Layer 2 of a small transformer language model trained on English Wikipedia (10 layers, counted from 0, width 64). Numbers have three digits each and are written without spaces.
A neuron's activation on a vector x is SiLU(gate . x) times (in . x), where the dot is the dot product.

Input weights of the MLP neurons that the questions are about. A number n stands for (n - 500) times 0.0025.
n0 gate: 453480605327671587314388446722611536417433585743429699356426442369779407359471366507531454686619668310554598482487407632522300376507573379466474418288474389438347402452456563588614450459587560
n2 gate: 500337358471188508487496256409500577398556566266515698312269533511751339628459508612504402547427250357508479431356565704387671504389504629380391431475260405194544556535550536597634350217440431
n10 gate: 358237492430541374509311703345561492504600686376484542547803513647612585444307496767488639529712699520573384508583920597535650456504657429544558234517543615626610475463452492608569370384138337
n15 gate: 508688518670485329376402454290444515397716489579453549415543832414665419415415417551676446518328559333593477592607677577598418673295463667631320615508662403345315421530391481496256477733601496
n20 gate: 440555350729610703396644681519573592589474511660486540552427620385522415436556445613529603486536421538508560238645837589439428562470348295346595456608432461401599619457412285458458570516840285
n26 gate: 415611425404572343579323420450349333672592576521580627473429807621379449388424474495349602171532305576747222765719473416745508413728496460668688447429618311606246275551676391412332289477425533
n28 gate: 382559262252531493617519660524442675304464810530485714371511292346445542362496520634804556550543500606581508672381323524738459470589453571371607696472618539585514465269356397405533226302534421
n29 gate: 135465657355358454287428492635473477409672446678586462401711423546570656615699362593581530697656593611354558523401530447516500525336378650478427466519538482536459378380339765357500794412484393
n34 gate: 504694444478643389522642427635765364386280272391439288706737787460621287228305664635375436558504522670630504381580766637504603444690625419597398504393622529467420225529435340500272445487446420
n40 gate: 812522663703586519511457648697493534443558549406565555673487518578352440406409507419554459660234313294454479586516673583525429494409510541379414434528433500546586530580444510621674232329380370
n42 gate: 686510730832349744379557399466302563593530368398387545395359416405562540572572688508577653435581446450652413694430496369688361591383471441351617567587417322619436482547475257461442653476615669
n66 gate: 461394576212699389314548470431518471641324367847424462415608655520620581423697587690355373292576574576371376479492309263535342687547587114632321458509337455667413359643472312532500546593643456
n67 gate: 685568355546554353513323682558597544324777430599699404476359550561551360385562556417457682539569305231488512779666663585421628351324540440170399573508530634574402583617385544742483347581354401
n93 gate: 435715508442866616603733406544704466563500533520160572754415579577734648435504635312722757318385474528178556821444509650416444637600525577565342603384610621516465592587533437492465432405446633
n103 gate: 418571466433360281593527585500383633287556481611377323512477256542599698492779635587393484606504595531714521310606602618504685668639714512247433399590452307348591749539400504185533548423684557
n106 gate: 630590625586458332546437469379213526484635462517791164584570545517461479736660245276328619492524509392701500487533646443518660607362762421317893553668613679475358268496500348662581653334472508
n116 gate: 559576414475595377577269529613415471622170583527356353579481588570548449213617407630331619726386774465496246599347657438411450566899528382722515401384485488551338504579699545527378492721600597
n119 gate: 296258633372496600522443257413690547547449276484653398560637635600412557504496483300558568430431517338513318568205517560417738793655275271452406521650269815545416588414674508508461725379586584
n120 gate: 738568590424313694636628457465926418536388347492553410300790597524504429614254538734716864349348575307496570470407487331424556553487521491615496695448173336633527424604385483615593496459560402
n144 gate: 630466184297632397691513614384500241538582636370751386615483430767402346644556527519482527633135299487700625422543275358763466702426312450617323546514226407526320460641222477431552678519621504
n149 gate: 568480369487169516469452555372513216613500355567572387720667406441479476658470517543492399626579362727342372345249449315677657401525237550560473714534577484581651488610596558412621061544727401
n164 gate: 570770533482479743613347721676518651568328662459430423478672496349394338553711453606547331592465460418742307591549413470349601370229699401492512331561484441471585483337923483479318504204546252
n165 gate: 761280519413461613433358584590188576470500615629511668347477406447579724695321453611543363469518393675647264560395710407545635371646480568565663480245640356427543700287393409595409640394687511
n170 gate: 748389335529421607322447468636424463726637601326295569514448641691271451668701468434635583571603297574425612647298870505457281500444712500435110403593492334367706401504400500688618702350709279
n190 gate: 484596406251557493409357484492328653485633394463579645500586694634353527636697453419496314645532314763512472500707293330638360440488813378736434306564300535470514651435414520361569646463295537
n202 gate: 310669428380760251416432344514394527842416500357605478249702722483526380680356276545517455521404514622713491687326737576409247655761491451567623531513549612749436513414639566563249287603637546
n225 gate: 373533631559507533801802664507600574375444378527237557361466663513618521630486500565576692349535511436514677461480329372533371433428608451507684696317559417490500479596568496632580334687605443
n230 gate: 500438613617717460597306413357562357364315449673506546463541480400572631473388536602314433532461674443737497583472470533750460610588565493434313477493304536461619474420614470522425444546218509
n233 gate: 450644446656625660517298533438517447443439266531581601520365404515663712463397235438572435504529713821371492533607447574609568554681640597635350553525560615461431388646550375492517723504845895
n238 gate: 488588433475508526409560607351541252485343299537534453739459621504581511163078453601519508638727455500440709377500456524610530280584581288451456464588445423447535465404756336797533398550517604
n239 gate: 500534609271693519637273348383466823473268641302535578525403508550524595467283423332532479635718487523533500681358372665580561469400307275418739410512477488476500199480457269469238651422483647
n249 gate: 560429460469609563346665707307426605484533589560552718708564509587405403722436508732314521378489720468311611323437568652908425659504397286652442546521609525285432343398696271324556429309728337
n0 in: 337456497402438471450406483531493497569412399471642486640449292478437284121552339379271466576439601439400490588481531524490557452631423514542375527390513503274485377658439282732545635457558615
n2 in: 692500614567277159662426483469545680425155693642358530565395447403739612522260551399538474537419614304557544749356547534350624330470492671602472814760227479637504445571655576463368444536450524
n10 in: 595805322442541447726348336538661593626430118504487472467425428571624410666567518304463322654428337415142753805430283491616395319562523551651626763254656290287605592541643634789548453633465571
n15 in: 496734432485635308368339417353504479470646552357493514522483790520662389442504330548595428573484448490529405773503435637518322602405260543763490565554576472510445401490360301500319607724576490
n20 in: 364454713516602607381300595725314485493440515694702485515407469353511647473604399550496473533538321681562376230408531645406280597608384315514479470642461389295534548563464444269477830348524511
n26 in: 459542402888535344297608255265289441257491335603397397600342435453544152372564531638686432509455560358509459482475636514477437394125341163191646613596583738448536496496479545590463631548778479
n28 in: 449620610178548620513650463555720521569389548586685215780469521437557520454774790682447566516548343642500462608209462646530624543529191372606508712596424391400496557456721398484445479622562270
n29 in: 517677681404752460376520432504416551496517370604492871342412526488413557397410880496562288549557422403629513479437487470504302460487683517355222377444621376373618616647729496560561458942621699
n34 in: 741406580447480385597609479690671315539332338620512450598644893440583492195337588586579191635721426765616504373603679666500603548316583214363422479538613586476485463582464441388339441268451488
n40 in: 763493559674451569660489527568386633562446448352515628819541424463347587302572342236714437644328231337584452484569575586564504522401435609381312418374446504443574546492284369474774317310347474
n42 in: 690577772722269570526421396390362532447717435507364646428337507463391621616518698515479636313610463394620551640657648478566577632442542468361579557623388360483426602524520238422489525568663483
n66 in: 319321418580671199731706514480315160638219449732245643379473495378698528432690595480209664375621470669510285606307442288287330545563467299587225380466248509713409368560674538340451567449490450
n67 in: 649726343676567341411345554409548465396734385544635488345445492544557180664614588496424550571542290390484531608518671539353604413453492416222514682496507662500604682638335626614532188459586467
n93 in: 309576288396557393858339628635619486500391662263465491311604341547460707454291527575245189504644706491649430381526647472350513233440513418522567335283348318236492469478591590691472568187824341
n103 in: 526425597518582340616337419765318679615504467585585407513262382452504652452543386334275628422653386516548712603580607838658440592556588313622638158354516546529462291496626487512439500050523279
n106 in: 912405655656421446462539570588432488530662523407508179607427567573592516571334371371568463638349135251471587381706615492365447704533540333294553402566379599405368576571298439492328692440621492
n116 in: 526483377463604581602421395345455273447303618524486561460329341388652465335463568791542645688461659493614287561422671475493618582602698295647520428409300486389432656444514603414556543435714415
n119 in: 040675577440186442560482606412510553344553495482454730447364751056589417485451268485481563528526342546706378476585345568391491518359528342272531172845633420570634580319550676276366351718480265
n120 in: 630547780382548772471582299175769219289477526526422319573736542560580491731227307649589559491496714370417518418696518395739542671726589342435466732436378358601496375390439756422650346371408603
n144 in: 520719586465449527415660813221285289504519449473646285321523588613476606637778576274392461314573599774593466490581829587757684554544509730422598587432487500403336359430354016500792217394587541
n149 in: 637471589658741249500372491591533469309238380411351594320813678432667401495455438349662388561641472598359345374672509469721617475437601562475674648572417526392709654032304686509403438292509378
n164 in: 379750453425592543405283482556212273622726692629409713573711612427429632680537603240255486751574313591616491833543418527397496384445491337193601774707404646698459594284452554552425495337563406
n165 in: 629335588614545638469464530323386365661357492580845605491308578500413569590337350543831500537435248842414517525619266368670547344363604534600508551590504504512591649647452734818448517531720460
n170 in: 727315693294363682475473386805288514680547364527388410333428631147407710688669495374611600518428335383664351775416719295427416589471449797482369548476749288793474523358563345550598614805570554
n190 in: 500572604443525503486355445648513668575343503653702413591457593610446456503625570553446494635503503663648355536512230386397503561343716609316518610461533465332619478428454433466510413773431509
n202 in: 528589274336595422409553468277211385721539534526722674256526386463624699512435441512523500596204410353625532583374516735451496694287558492598548548480361597500358636212617461474414437462534642
n225 in: 641736376471633504587598655508516449412681428635289512532691411440356294315218379480597480362382488768439435428300412576230278582673418591481555822532591562580504422462591500526463441605487709
n230 in: 565503538486432431698374500386556564356379458561452517544360607252467578479551630686437446614433382369717558405478486561719450637708464396289631473537537533386482642435583507651674399543210459
n233 in: 448647342398776644446524410565438585441644549561374662487496439581777603535591255487525521425623662496426400629848263487601536391474559398520504697293520308574404383426077217581548786477486411
n238 in: 638431609373606677444606471483594381500292512434531476388682643368464587500483581580384451837740618344345688327684422352593607531824540402722515706492659584567456315452683443664584700496261388
n239 in: 621668848488690722453235177367224759589157533420468860426377523436522565546098522512799205768531529403494558880384654551471421308351217218527850523551630528615708467462640461737285743238470633
n249 in: 541782222531548533531666510338180460371525638547439787640655470842481529273621809525232679514487633585176677759593365605776486537419339594660596649254532645308464524409311284240398550615637271

Each question shows a token from some text and the vector x that enters the MLP there. A number n stands for (n - 500) times 0.024.

"\n": 645525554594472386465474355494412514667463574316454490462529418542306453327472439435520428354528665503541578650580341427361432366519395371463504605475561594485442569471602577393427527381487560
The two highest activations, in order: n239, n26

" With": 718550575723482473531468432395555402542496634554562539488428475352550599478662482551338565437507676573545363593805409504591337448618393427597304493445460613448573589388388446441621564467592594
The neuron with the highest activation: n233

" against": 554625540581441367620587535568473452362385546466733595543465536366500600468749569527387560438491563446490442481839452472408405451626371348595330508416448568374504631494470518547531542469518515
The two highest activations, in order: n66, n20

".": 459522568599386377442561455460358431441421670334470457527466416468380415398501488479612548380561518631535650589676497534350411368564400358514506441354343521429565598308574561631565493390484538
Which neuron fires most, and how strongly? n164, at about 8.2

"s": 360485536569506428446588456509514614349451660462693422416470402425456532474526616503500472471612551571524483703566401623435335350656290461534528597429419593454532562552438517455555451612404499
Which neuron fires most, and how strongly? n28, at about 110

"ac": 573469697814498574342530419654483440497528560538756410422564455326472324436436641409518574549584568553547604512504442453515423208460518472609519322421470534467522745312502482549644508583498383
Which neuron fires most, and how strongly? n165, at about 50

" adv": 755604464584621299352492546481262463574395595476660486558396642257600515358492564474349504492541600496547650634459756489464523380571579476517623362406364561502513747485494596442606534610456584
The three highest activations, in order: n116, n202, n67

"h": 464644572654622500485518660418484424452629607481707462658550568462484401619423647508479474393577530758368560588474643447438439327488287457557388479474524587419525557427565374539695562587349561
The three highest activations, in order: n249, n67, n20

"er": 487613624769572633459487451461645479498608505411709464520526515384470426412555653519519449448598634637474657550538411452519496205454483482645463457442524584392436524349498571571712440631426623
Which neuron fires most, and how strongly? n238, at about 61

" season": 507606575580414429535519454466552538424452575433739554374340450333439530474608565457600501541544593486647601609522412610264236483608351393504538375436534640607733627410412445573462446460541503
Which neuron fires most, and how strongly? n239, at about 110

" born": 572607524557519376396371327449397501374362585333604632563438438442514417563648618414371617431476506542476558614638474356285480343659470457581395521382346727454452864499522473318644509525507384
The neuron with the highest activation: n116

" f": 479489571614545337483616518493419481641508528326690489536373598446493441436460493448301443364550610415467562641694462625679376468495367363473462634425477527529718839297497428533742474575543442
The neuron with the highest activation: n249

" where": 616656606557537331490541501332497573586405480393502624457456476496538523532611427464412508290580602546524490626695385526367332406544335457492406348334492502313620712480521455541627558497519659
The neuron with the highest activation: n233

" in": 661517581573498414595642555506552368350485528326732431390443365418555691489468619400378535472541589623375535556710528529442338479600323410518444499461420576325341685509507537451555511489457490
Which neuron fires most, and how strongly? n144, at about 42

"ster": 519593653691403447479503380532495302478674686419760404478468609344408401453589629454580514516673420568479544618582651422388428344380523429625365446476565548489571602411538465529667563579472575
The neuron with the highest activation: n170

"as": 530415633762539411412578455540681483547642509519680539425570398367405411404587656458612514552655577621524584534470594378490430396569498435699378414322417612287604585406430633538682537691373488
Which neuron fires most, and how strongly? n29, at about 66

" In": 734545570708504454510472555470530440557488524447671517356415428424645638440471555426229572457430609643478516618830482444500242383605330496620394551447489573478389502482543563402509561454465422
Which neuron fires most, and how strongly? n233, at about 51

"ão": 537604598669377497463514439550447336512722531560674510442588505303549463385556479504405436442577519598529575606409669363434358524544531467610408307384332536322477609362463508624533495593375396
Which neuron fires most, and how strongly? n170, at about 32

" an": 588577560627510321441617587442440467430504635575579479476415471492379445523467594622423300420287643474564521481719517445555271409511266534548346478363445503461501696543506423458474459464379484
The three highest activations, in order: n249, n144, n230

" s": 488477539591634427496601474375568537521424829517671401460295448494511556431438587372346456454520569521375434653790462527425468379607261403470579567432398457420488695469515671440774478471467441
Which neuron fires most, and how strongly? n93, at about 37

" on": 640482611621482452483593468592418460411325507377710530405443421397609586640594459379410506410493631634525567564802420536350482449711412395505378456485507616415480825509591446401593442518396365
The three highest activations, in order: n103, n230, n165

"-": 565480688692539393582589482452510481513677687420630471544423429417397572524482529459462499422508430460566539484527456459549386438468379402572430511504493593498555624454494554568504501666468630
The two highest activations, in order: n42, n40

" Philadelphia": 640697557707365512531357375457365395400654710485836463499344509487534303468611514435464505544530497448576718638686561667180468375539504354502456486452323752404645564395438482500436585501399406
The three highest activations, in order: n67, n106, n164

" able": 524622569641430203459547335371466483485391520459684613522517642455563474444698553456349409351473444404640524761659479557384457374554468435582518453297434632431566651574527467361721533567565604
Which neuron fires most, and how strongly? n26, at about 120

"o": 397585550656530405532576382484507474486503693435727415312480380334456430463598438363530578419550500501638619650446442455314343358628469464544482364274523629359466546454495432496568523493364439
The three highest activations, in order: n0, n202, n67

" over": 686622661668524410576591288508412405379469605426642543591303534403549516520659574457328389373545663481581457577788504594591311537547344312562446552369499595497481663443505522576550509543454667
The neuron with the highest activation: n230

" also": 506526618670388431608666442379555476449443426497610562475459519370486514530570520422439444407477575380565421571565402434333396586553368450475456519460384560416562637442514531582558462437489511
The neuron with the highest activation: n119

" his": 524633521508686430444556484298468388456484610372740431521517567493429437507617544465428444329340521444646501592662511568479265365534347596580334520404444551418464557473524547499618494502517444
Which neuron fires most, and how strongly? n144, at about 220

" the": 431624592631549399413527544476448403471506551491656410504499558377412488551494390474518411502378565562608459583734450575409348265506286601490380395456330551479583611543480424461414407512468521
The neuron with the highest activation: n15

" her": 485534466488682463471556443309360440389433601473771595413517504454420429519594485438422395323396498478671452669697551539424254334573342671458351418398454627478539644521510584466624477605461349
The neuron with the highest activation: n202

" of": 534757534654519501601613473556375437411451511367739569432500588410546514537571618458432510306629578515533501484604439499459428368538331435541397381491373579302454646584540492422435461617445571
The two highest activations, in order: n42, n20

" She": 713527530623603593637523612356570532525539482533704577522308451525434610517534374529406340428387603527622548711642611453328383373684482571420310487395450616511523578423409646555632475460510441
Which neuron fires most, and how strongly? n40, at about 160

",": 608562586509525354547560510470600532362548517386584498440461448446404497485469468524636551277585528527513617461644464459408355478577355384574478489380389501325524581581579636570541428488541462
The neuron with the highest activation: n120

" attended": 550547530504499451663501384567493460321477529403588517609608535548612570442596649498370433488452635538502540679796370561284455381667452392492370482432377688381563527514585471407602502487495475
The two highest activations, in order: n93, n34

"it": 444569672649479324636658502519592617327457623422596496467513574304469506455632730424570514495471509567505599587485340541396439312525413488534404571216557631478487619560472454492539441491513520
Which neuron fires most, and how strongly? n28, at about 65

" when": 597539601568438319467537617384477491423408512432654617451386491499443576509573398530406614357628589503497447571747481578442278429572378386603259515475452540309502630417436512499629564432478477
Which neuron fires most, and how strongly? n249, at about 73

"un": 587345553770447501447625501509495454335657449420756439389589526414484401448613645509572491642609460547639672536545611463599459303578518422704436409392487585406643601408537539539626564717353443
The neuron with the highest activation: n238

" across": 640611515574486448567633414519440414423451438295830442485494478335622610430625684490336424396589575514452518597775544514317378548637336331522459464432432511427553655639438451504421493507485478
Which neuron fires most, and how strongly? n34, at about 70

"c": 480596575783526442394486538575450364438419580329579458505455563216440398510358675437587477418602541630575452447416374492478418257436473577451539448413507440479630647437462476479665492603428415
Which neuron fires most, and how strongly? n149, at about 58

" g": 526586599551601337526665473434419492553502556509611305599296562470530451541559580564405336322468691592524421667658428576471384409498276262525483470322523503482538723409525585594799460463371589
The three highest activations, in order: n26, n66, n230